Layer 4 of a small transformer language model trained on English Wikipedia (12 layers, counted from 0, width 96). Numbers have three digits each and are written without spaces.
A neuron's activation on a vector x is ReLU(weights . x), where the dot is the dot product.

Input weights of the MLP neurons that the questions are about. A number n stands for (n - 500) times 0.0021.
n4: 500688504413463419524551269442575709506577538558365493702410500667409239406500508559439587410409503432767533622350522640612436459444748567504594602525366397493232636371555529514450627358518259597489420553628321521390440757374399383612570689620706448421302393367380566384577453445543743212
n13: 636451441250413401407626315473539500623598227586414379512561623484583511197508714289544260614461366538260406289484460651138581756528547436370824337317641438534618422372401399348615566750612585496450516669515677373610213496388427523599620515605595644426552489600435631504665631418500574481
n25: 674610662396460507514537319353351561584510545450751260634604566532503443481519436278449493372320530320335835314475482552485586618474660460623454321404155428343452395359372642518412435788624397529692557489593596412425576560629522539386280465703643588527556572452556569462523518545592611349
n39: 451667411602534517540636467513266188408606712542755360521566704564787345382316241672476366738313618542530257569517634356482390474688528413496600659276674697516204425380405332500438401601651609452668538621413368342735287613688342558581390600486755309504566297526615310446424621447316381666
n64: 500400391705365572186484491337475512664556565300034638508487273575620648703637390398402416495575636463466412279504309395478578248345482230708370626172542597512596570367309570554475535698589707466467683311426325471517359718469608500523580669531346461702542616585614668528628554544632767324
n69: 712341565512373463531561584488309405644516496202655585549663340459590436663696245488424450435496736357512598340500475637715638235713307496508726584556423351645546260489340500556263568492574376260512347615560370452513621552479404615482508532681304616592536334723347593382735209616229597647
n83: 616552538510417393503655669411564461542418543548440514469489456438529519289763385667449611699462427497451682465321663441515383633313377763617210450425548478420454500481587517554513222500625385657527572166522702440382487591525542500630251359401410346438470542538623637467352655653581435540
n85: 422517504486638507454668450525600520567510405396447437426648477321516193522389386273214647647710529493471539461666635638422725446370565249489586464528419404497384456506496400503661456381657524300731559371733553483628466407478554643734631452661467471421457433585500477273485438510472681579
n107: 411639527565539323446659492351658302513405532572504591670528676378504468433428641388414409619439465590445404488681543323662393566437678578603734516655489516249682381361562765276489573775578594359606626460553475425771268369593291593224456432357572543359207292457359544478633515500511348522
n128: 289550618770513614512430596461595368629747568409710239540613355360609512639270642620504663613666189534272338597628301268352676616734405116468734505292552601585473550365354720461402320424318543411655409706351556355682382658321518296413404513295619554335466704558437521631366590479526735526
n132: 459496554481676582489886525403470256510630416258631312496680397496622532496638666559417585409318589568492527386488559299578512445580437409712608339749797638642520403577622684465304312707535343516439389601479570417460355553683492489444374136368504460708479320319481349485524523460595408545
n146: 596574477474646730515491521609484564587583507621697196480510541342440431553673385327385355670535345566447355327526679633462567490593545467320638366436551490628543426371415790299572598454500573441579538524354403509688454374480447356424414509606588507485643356595469500406429456512437349491
n150: 523500510493339477405466460643572610679506493398591510658703497390515469681286462379603535479510518471442470551446443554504607626459370347589614569447560794365334396482267638365474395606578582374579311490245657539427369441668421464557513376564549704434522506524684548813489480604569308458
n164: 591558635565413627512619384496211462603551322435509666735635526533575667487375123624504223289414632376337623645401616535370158475471593433732679309480655324417386445385463415528448388445873544479613813611564561408453555632513521556397613628500534200535464496400302368567638576725697443472
n183: 272510267540485423262527373322586411402493549745504511551485329409597405635420298684449469285598470504541555482676526479662459522680532322688601594359395431430523576464353558543504527649574468585407583714406648496621406550221519295546396732349626541514621545552539410461569907462389319568
n190: 328374717386626375517446547685647587531466378472453411727780484443507291599680440453500759615404503587533600478658410414254636387320207616459389530207578395576651411552319570496604534577605525562662557478444576395296318427466331479564565528382575737413401453522383588479519584558535560375
n196: 457539423232563418570552556400656455625652439445512346485645480360674308420663515590483644706353619496504456384585507482238580605447420613611520420343636395382286619581545321449496679527485372485551441512486824518619667673519717374663309449186562523580561423545514247564500348286308364500
n206: 680264358530572483436765667503520366515597303574600436503644565476522557744536589596503481504547415427337476527405490386507370683552493507353729113611426514579669454417500694534467632636644554448487321592506453550588454517586615553537435457486265410321278426379589448533593453416344412642
n214: 500408552588516346511379183436342731699562809428640664138537670416288466301221635512372631392432526634397355353427553484419754710504517447629582483592617631294204692694406540324614542355525504590310568314597440492462585685373571312518542567564559541340536676439644408570530468408599656480
n229: 531442507493428357530386679567367667503524578532740641306673631528516371529582489496447432653532461650558447424507669257277555573566327471441260596504603717414482378455792560609698511369594595667805288343710565503441493302481548507622408462652340431513374446446558388331305469429507458521
n230: 503400537540558642423506460413652465634584559513496423289587379510671466510341373459563606598490609441266611425432701610411420631528216552615157486417355631510507469387466543390359308680466630624543457408668760513423315391613611467591471483608394624503571474332432503595539401526655517734
n263: 464430507301496507416340383397583597519663465372536423694244510371548435489725392365431514317776503670481641537819653486539546632622572515473713534467482407496423550534347569171612387610564369605555647395520678482542539493282325248340398667480485315503615521489607500700547554416605224587
n269: 581555491800442438332542548376552412569644560408635332482569471527615554650220430540512712686597455552133416536380810603745688595368284409220405394513531435230610712323284570421236341382423496400360571640615923309518590318542729435552648365585579636328893221581371323479444369525583460483
n275: 627485430542602683449697466689489587570481371458483727371400543407496475707199171645286385492396507443449271571702594601648632472480517279300620323726492512440480371511496626408696304401618515425572600626482558428516474545329496443612333424603398480675607474150672603777606546297644512579
n278: 586425489443251381358352680557342564491613314347500610399552612343702610426523282514450585450632262633653314518486728479344515635529469401496588563376525519476559652308446486663524485423663701434482479436513626472366383591534467406455592514477436518318738728700548660632406560643222418479
n286: 700517290420500380218599669370610500582571449448527577592406461465620477428393485582526637583444357483500419539405507706772431661554287633453650318424518732497605664315621413465479374511486476343417640629558613407401270579408659497633651328601404364507364500507507610531404234490297451586
n297: 393202579450471601408608535457504476444397701468465404591396642590517423419568395511406661577604523349383360275579645469481507595747500262418512563507536500555589343503376543425332591452595500317507479308646485542205597711432507811325531584802447533534488483580771650622474384596553368388
n301: 408634468693326716443609592721593619500611620573665448390467542486451484601326552472460782115489480348403285440465596473410409389721671371555692726476521378510405566366461566510414637489639274568569490577591534438544514651382301562614476397571330568473449567318401380476378510366421612586
n331: 525494596471303600533669455573324482705708636478364548500616435558648557487396289584488582510449521434513699542452574515466341405563143386503534540411283487611487523477539592525241547470542472549680484641349483441447389516429516484618344500711584497663489266468494543642433544606531452484
n333: 458601551630650518452387556355328702614430390579349363394353547645530514410504622721459535324605544792689332423624482360550459392395910504658298692478547378535413629497345507399560531511260532411378699267638558418371367514481429415651629568450473377411464448578496445592485536770564616415
n342: 447518651690526408552469552338695448538648584577552544693591581496456565387659558642303496607243541529447448459389619493441390260349165646724193447409599539550595454309571544522414353564612358399449526296680551435523642694380690418424303348473704500594529622646326580269492439486439540626
n381: 497497251528543571378622466414506471588491567537403595388665633565594428551526616540624453655497654485566571565494388518383271359392583629551530621479660532604474231455441482482374597405709467481488534384619434401542509681529582401358397588487374425544398374659518570762260467485461448476

Each question shows a token from some text and the vector x that enters the MLP there. A number n stands for (n - 500) times 0.011.

" marriage": 487695598488533611505351387456516387259620362545421581416562470524362487586553478529409460553563561401541551637516418585525532635448422427354518456665408394654458482534535383589647639484354633426435580518415460636443499549643474533406535435524491421586482536450544412336583589330587411504
Which neuron fires most, and how strongly? n275, at about 2.1

" 11": 559762568458567596501375409609540308334529344454509565363527482593300542576404604584515526559478617502590553575496382492606410573492444509362467508495439485572435408453597353483471563573434589429469588539405576558426466570618427491413611421573435543540552563552538534310337558419602388431
Which of these neurons fires most? n39

" she": 460568548449543559402332452492458362246595440479418597505578436532368519481432548423501547634444518502513496698497471535603396521547391506432522507540349498588424415704535348599583647611374630454485541521308603588381690590672554505469465427481388464505453465586465480388465577410618463519
Which of these neurons fires most? n196

"==": 476604504625551603515376348497454353563587457490472588424506419475328478352506614409414449503588582447482466569464461511588482528491469623475525471526426433601495364529565246475501554549413722470337538546372657760491512471615504514509594457600420535442544629585465543377440597330617451547
Which neuron fires most, and how strongly? n13, at about 2.3

" tag": 496641671477548576531291435509545366445376493456404516386495389496265590594511574518451596612443634565553518660492486513489428518650366527367451477609486520612504433516587360640543557617510503443436584570389491577416452561620494460426551370598400512493524537517521511373467562309527356528
Which two neurons fire most, strongest first? n132, n342

" September": 429724556496540636574453470595471282333470421464524563312535496600365520465474619492453407599507575505604565720493459492490411502497402504383505443541448538555359433469562359491437627619532512461510538584352555600397492552686413458317627434535408535596521573572547530401483549388533422458
The three highest activations, in order: n39, n132, n381

" widely": 581540497478533622505195410608492456334482540477507486313538405455390531508477594477432443562468564506577560623533572400520487685481459464416532474627408445713531430448573350491488478592461664396469512550392551771468535608589466503523609444594356512391430456613531558418383544349556479503
Which two neurons fire most, strongest first? n206, n229

"op": 480678646517566619478344503620441371218369412503410554408471412481334398593448591537523466557538604517591547630537547483554433658531326572411502428617434482570481457513494342549506468580414525438538614475352551709394526579601497594489408383496411474470513519625480455380448689418601434477
Which of these neurons fires most? n83

",": 570760606495543602489362457521508304297453446436549584405555435573348469545455637529514431557541698523497505594496535431482437510501439532523482464466357422516421415489507388534472544582540630367406614537356506575401598619644490455488630484473406530475524496586553471391430635406543345468
Which of these neurons fires most? n39

" inspiration": 487687560490535680552262489507535402163531447541438496417553399517367492588493526507411494615539612491452593583543448517536469633536428438329522389678530434590540456459499405594611566481457542455523513526528521730406543527619508599438610392483432455472413484491485439380561581222602390510
The three highest activations, in order: n206, n85, n275

" college": 548699575513510648459221454574433403428444327471398605358549405546298556512523520553414526587457533518524508638392512498567479496455390537417533479482447515584437493536563401653540561539446651484341589602391516738444508539628474468401574480577457551586426482570462579352500596284592475465
Which of these neurons fires most? n64

" ID": 530732607645477581474221446561467391508487456496493524376555395578306431486449504462424500551493576417596532542526470638484455670568399482544475392543601513556497458501523228535573562538331484448349566548399569696435527521732479450403501429566525546520425647515448507449509575336543438526
Which of these neurons fires most? n214

" public": 517682632454518600457220517521391394341518359524469567309477474443336538547473622450474501552498549433552571597544490460458494548528291525390488506648453537704493465521571358578523535584520569447392615497355493687428438539582495457454610528575455500529483493538480548304536653355633468430
Which of these neurons fires most? n229

" structure": 445690500553495624502273419562460433371440376439462548404458389514382541597499505426387434611540552496516465704470479502540475589551481463526491454518496534668429444518529377630651636555422593465410630448446505580407519576639397515511575438444430460547470590576473497347535656245648470497
Which of these neurons fires most? n64

" Media": 503720612502508667412345491586438443491420466543385558440432291540322540479489538484381394551545700472558526674526508503524433519523306544391603504571445470631497491600578293462515558547471523457433557499407505797385473644675409483486520439565414529516474544515476506376444575352576453477
Which two neurons fire most, strongest first? n331, n4

"2.3": 484612591479506627454338466552450356440463381448566568349523343519343530459492632593478459523451661449631533621485408487579424652480499503521435445558414461602385490482449275506600581518428665446498644469436530713356421556623423625485548433556409430560561618631410492452455627361539481565
Which of these neurons fires most? n333

" students": 484741590399567617405318514580511432395439378544417568367549372576317517563512549508383544582547603452515579606468490498548442585531430504369502422541363445589318463560445412630545515577522579546421598603435554687479525591605496479429572475520453474537453489554489521337508572285620386439
Which of these neurons fires most? n4

" of": 505706588525547551526248433537504498458570377447541608422514470557338496585503623398494440520532596471496545653512420460427563627447406579322522543571388456506491406586460383484522563514407592479393687486409522611443616541579460451313578400622453418462513560598482517512445651329617359484
Which neuron fires most, and how strongly? n263, at about 2.9

"\n": 405739516572554673478350394467495372430475423457609538395542370561372538465395623463461452568545497533467591564567391456542492585596469559450550481532494449621490376471544305527439553514435681470464531574370642662361568512579457452411554421503489457512442594602472568532348611316603452487
Which of these neurons fires most? n128

" arising": 511665517506498637504285396517514366408435400550466501261577502575331475576484594499534570539562554484581435643446550521632439584554472516385441506663465456727487404457554423527547530599592577426441528581392495658370494549591549566381590392437391460437445581567482469454468548351572341532
Which neuron fires most, and how strongly? n206, at about 2.2

" bears": 504699535555606571432333371555484429455463395502530472373499324567361475516457462438499492613502542519666514569458432547452453542503409634409510378643375431610388377563556387664546522587473602461396608502488617515490621561663481529473462412503497458353455637546451519445584595354596420568
Which of these neurons fires most? n230

"v": 529665607577525617347383357597485468416383407464489557439458337522338459546463547524512453575400603458615580576596482504498437668486434543425497435639465511639468448573529348681482502558456543473437592574292538652435556525650374493470517474461390540465578620568519345472408636392605383420
The three highest activations, in order: n150, n275, n183

" rates": 463648565458575606444263487458518366393440443558435493311527525555290501530538546550448422495544608457567604699495480481514472640511366440539474454612497445719460434548446411556605532584511565413440607583435529648438517619600388533520586351493456450538464595577449578349557535315595381435
Which of these neurons fires most? n132

"le": 538665543556554652470358457636570438367439371373368540368441434593354428525428597491509495601583563427561560673591451566577500611512435511524452439641435416599471434604514222521493541513493550448561629508413476647381514622578420601432528405527372500482517529542439468332463669380577431456
Which neuron fires most, and how strongly? n85, at about 2.1

" album": 510682504516526522376206444490528474342532364482467554467505457569276526538515471437436397609533623482538533512520459514526499534642359528428608427480386493548482458627592313565643579545428622432426558551388552636407472548654411496496471445535391499498471626526490470459595566321685468494
Which of these neurons fires most? n275

" Johann": 516726608633507607433366429672559315374513462500456547420528303581495547487469549330524506582479583423518627631459406483595487557431370500366520494562366468641414490500528353584520588551408496563477493627509464754261530567594463559368506466445434484510499438506490539489386563458647360500
Which neuron fires most, and how strongly? n331, at about 1.8

" 65": 579629566505576591408266485608479311346511319470513599382477419603314565534467586532454449512417608517573561570451422469593389627515433547432486500520495445568445461501589411409553575562406533448523601597336576735374442604600464564424559439591424491634517560608473461395330504454595411511
The three highest activations, in order: n286, n164, n132

" year": 473651556491605634480354490567446413388496319460486544267558392547303563570563528548468441591541568533469550640528500512541429600470415494450525491560518479602440437550547341565494613528573572437398533627287544624367501592664380469401632498499412527543466480536457442303463564401627467532
Which of these neurons fires most? n164

" such": 556680481545649671529341482509510395329446430535558553415525568436385457589438539498519458557417658581519540579548443562444485659541335589319473457514370450635527462416568302435496583471422675511391577465425483513486569663624443494406507440546455298539433536572501493374440621415550420475
Which of these neurons fires most? n39

" the": 462648454545530623526337415528472436212505459548462651358554369501365629494477642356553529546499579441512575731591528466561485518531449561472522444572458435585476444436575340469577536524376566482369698492443624558425530565599439469415484485567421484447570601603535511451407582314493299394
The three highest activations, in order: n263, n381, n183

" these": 504670490507603590560247433520511361245516352510503588356533469472423567432506530397512584536484531427550559758532415472561468647519413516446520505519342464649562414552560334470573547541464527472348671514398564541407510616668482579418481402569426450542427555646513522375520579353542390472
Which of these neurons fires most? n286

"T": 447619645476519625516294490582463398435369476517505586384485515582375551650498615509498496541430553419577561660548446495428452610503422584488503416515421423477500444650496228408545561578495555501408594502299552594402437483657428523373479384533418570481553614619497544495459592298642460473
Which neuron fires most, and how strongly? n190, at about 1.5

" The": 448649490515529583528356439528514407293531463499437645388525346492357541487467537403531539580511618425467616739622468392520444550600452521467533432508408437604473458516554411407509546601366544464353627551366627586384582557610497450489507527584470479487528590621490588401431613321501304446
Which of these neurons fires most? n183

" called": 527696601558514554561179412533569400306500540452475568344514406546399532573547582474482489547549632527605513484517442433465479545539431603407469462656451410617555438457474446468536649513471550430424602520370622454465615568632429531442520468542401380435486567560492474376530562339545291555
Which of these neurons fires most? n263

"ed": 583687605406520620510389450593518285341451456406496539324510483539384403578494593515495547602543585476586529590502498422581424492540418568378484485571438464558439400447579387496499545558474531429512700581395549568428540562651490529359626423518362475395521644568523485357489586328567379474
Which of these neurons fires most? n39

" Marian": 629642583503533642445376383715467337335417451503397579387417312474373510469518580418487554612487587427452641585503526503578423631490440512359481490522301443581492472487504392514555605577348569490495607586409518683352578553636500551358505480591441409479496485563500498517467596378586383563
The three highest activations, in order: n230, n331, n25

" 2013": 509599543420503646574377470629512351474484376539539564322559366589294538450428498482505517541547626484542598493579417543576362473464502484416521413524407550545448451559563414530485625603553503361429536600369627666434511555611385433381594474563406562493504570603569529367356567375624387455
Which of these neurons fires most? n150

" extreme": 493664554523438552498267478468494330324406389517424516319579532473370623567519503484582462544504610528473611751462623448534500565472406476339487518699443500602532413451588453536508556567389676470382614571418416719390547617615456510388532467567405520449565528572471555363418574321516463422
Which neuron fires most, and how strongly? n278, at about 1

" file": 502736598541538584497268438501506415360455333504438515442497420505200433544559480448437516512448604522678501559551455567509502546545352590342560400636458470609455413641532378535561562625502546449427594498414478668432485562720493467471480486466422530550456633545503429409482612401525431507
Which of these neurons fires most? n190

" specification": 461699609561502643531190462566537327411459456512482589447520327449323566544511524440403475549395590516590543647449504478555458540507417463445460429568561596655465443576530385621582635505505544399399659533445490647423516527648432526622551415450406476505418614522493508367539576326538386479
Which of these neurons fires most? n342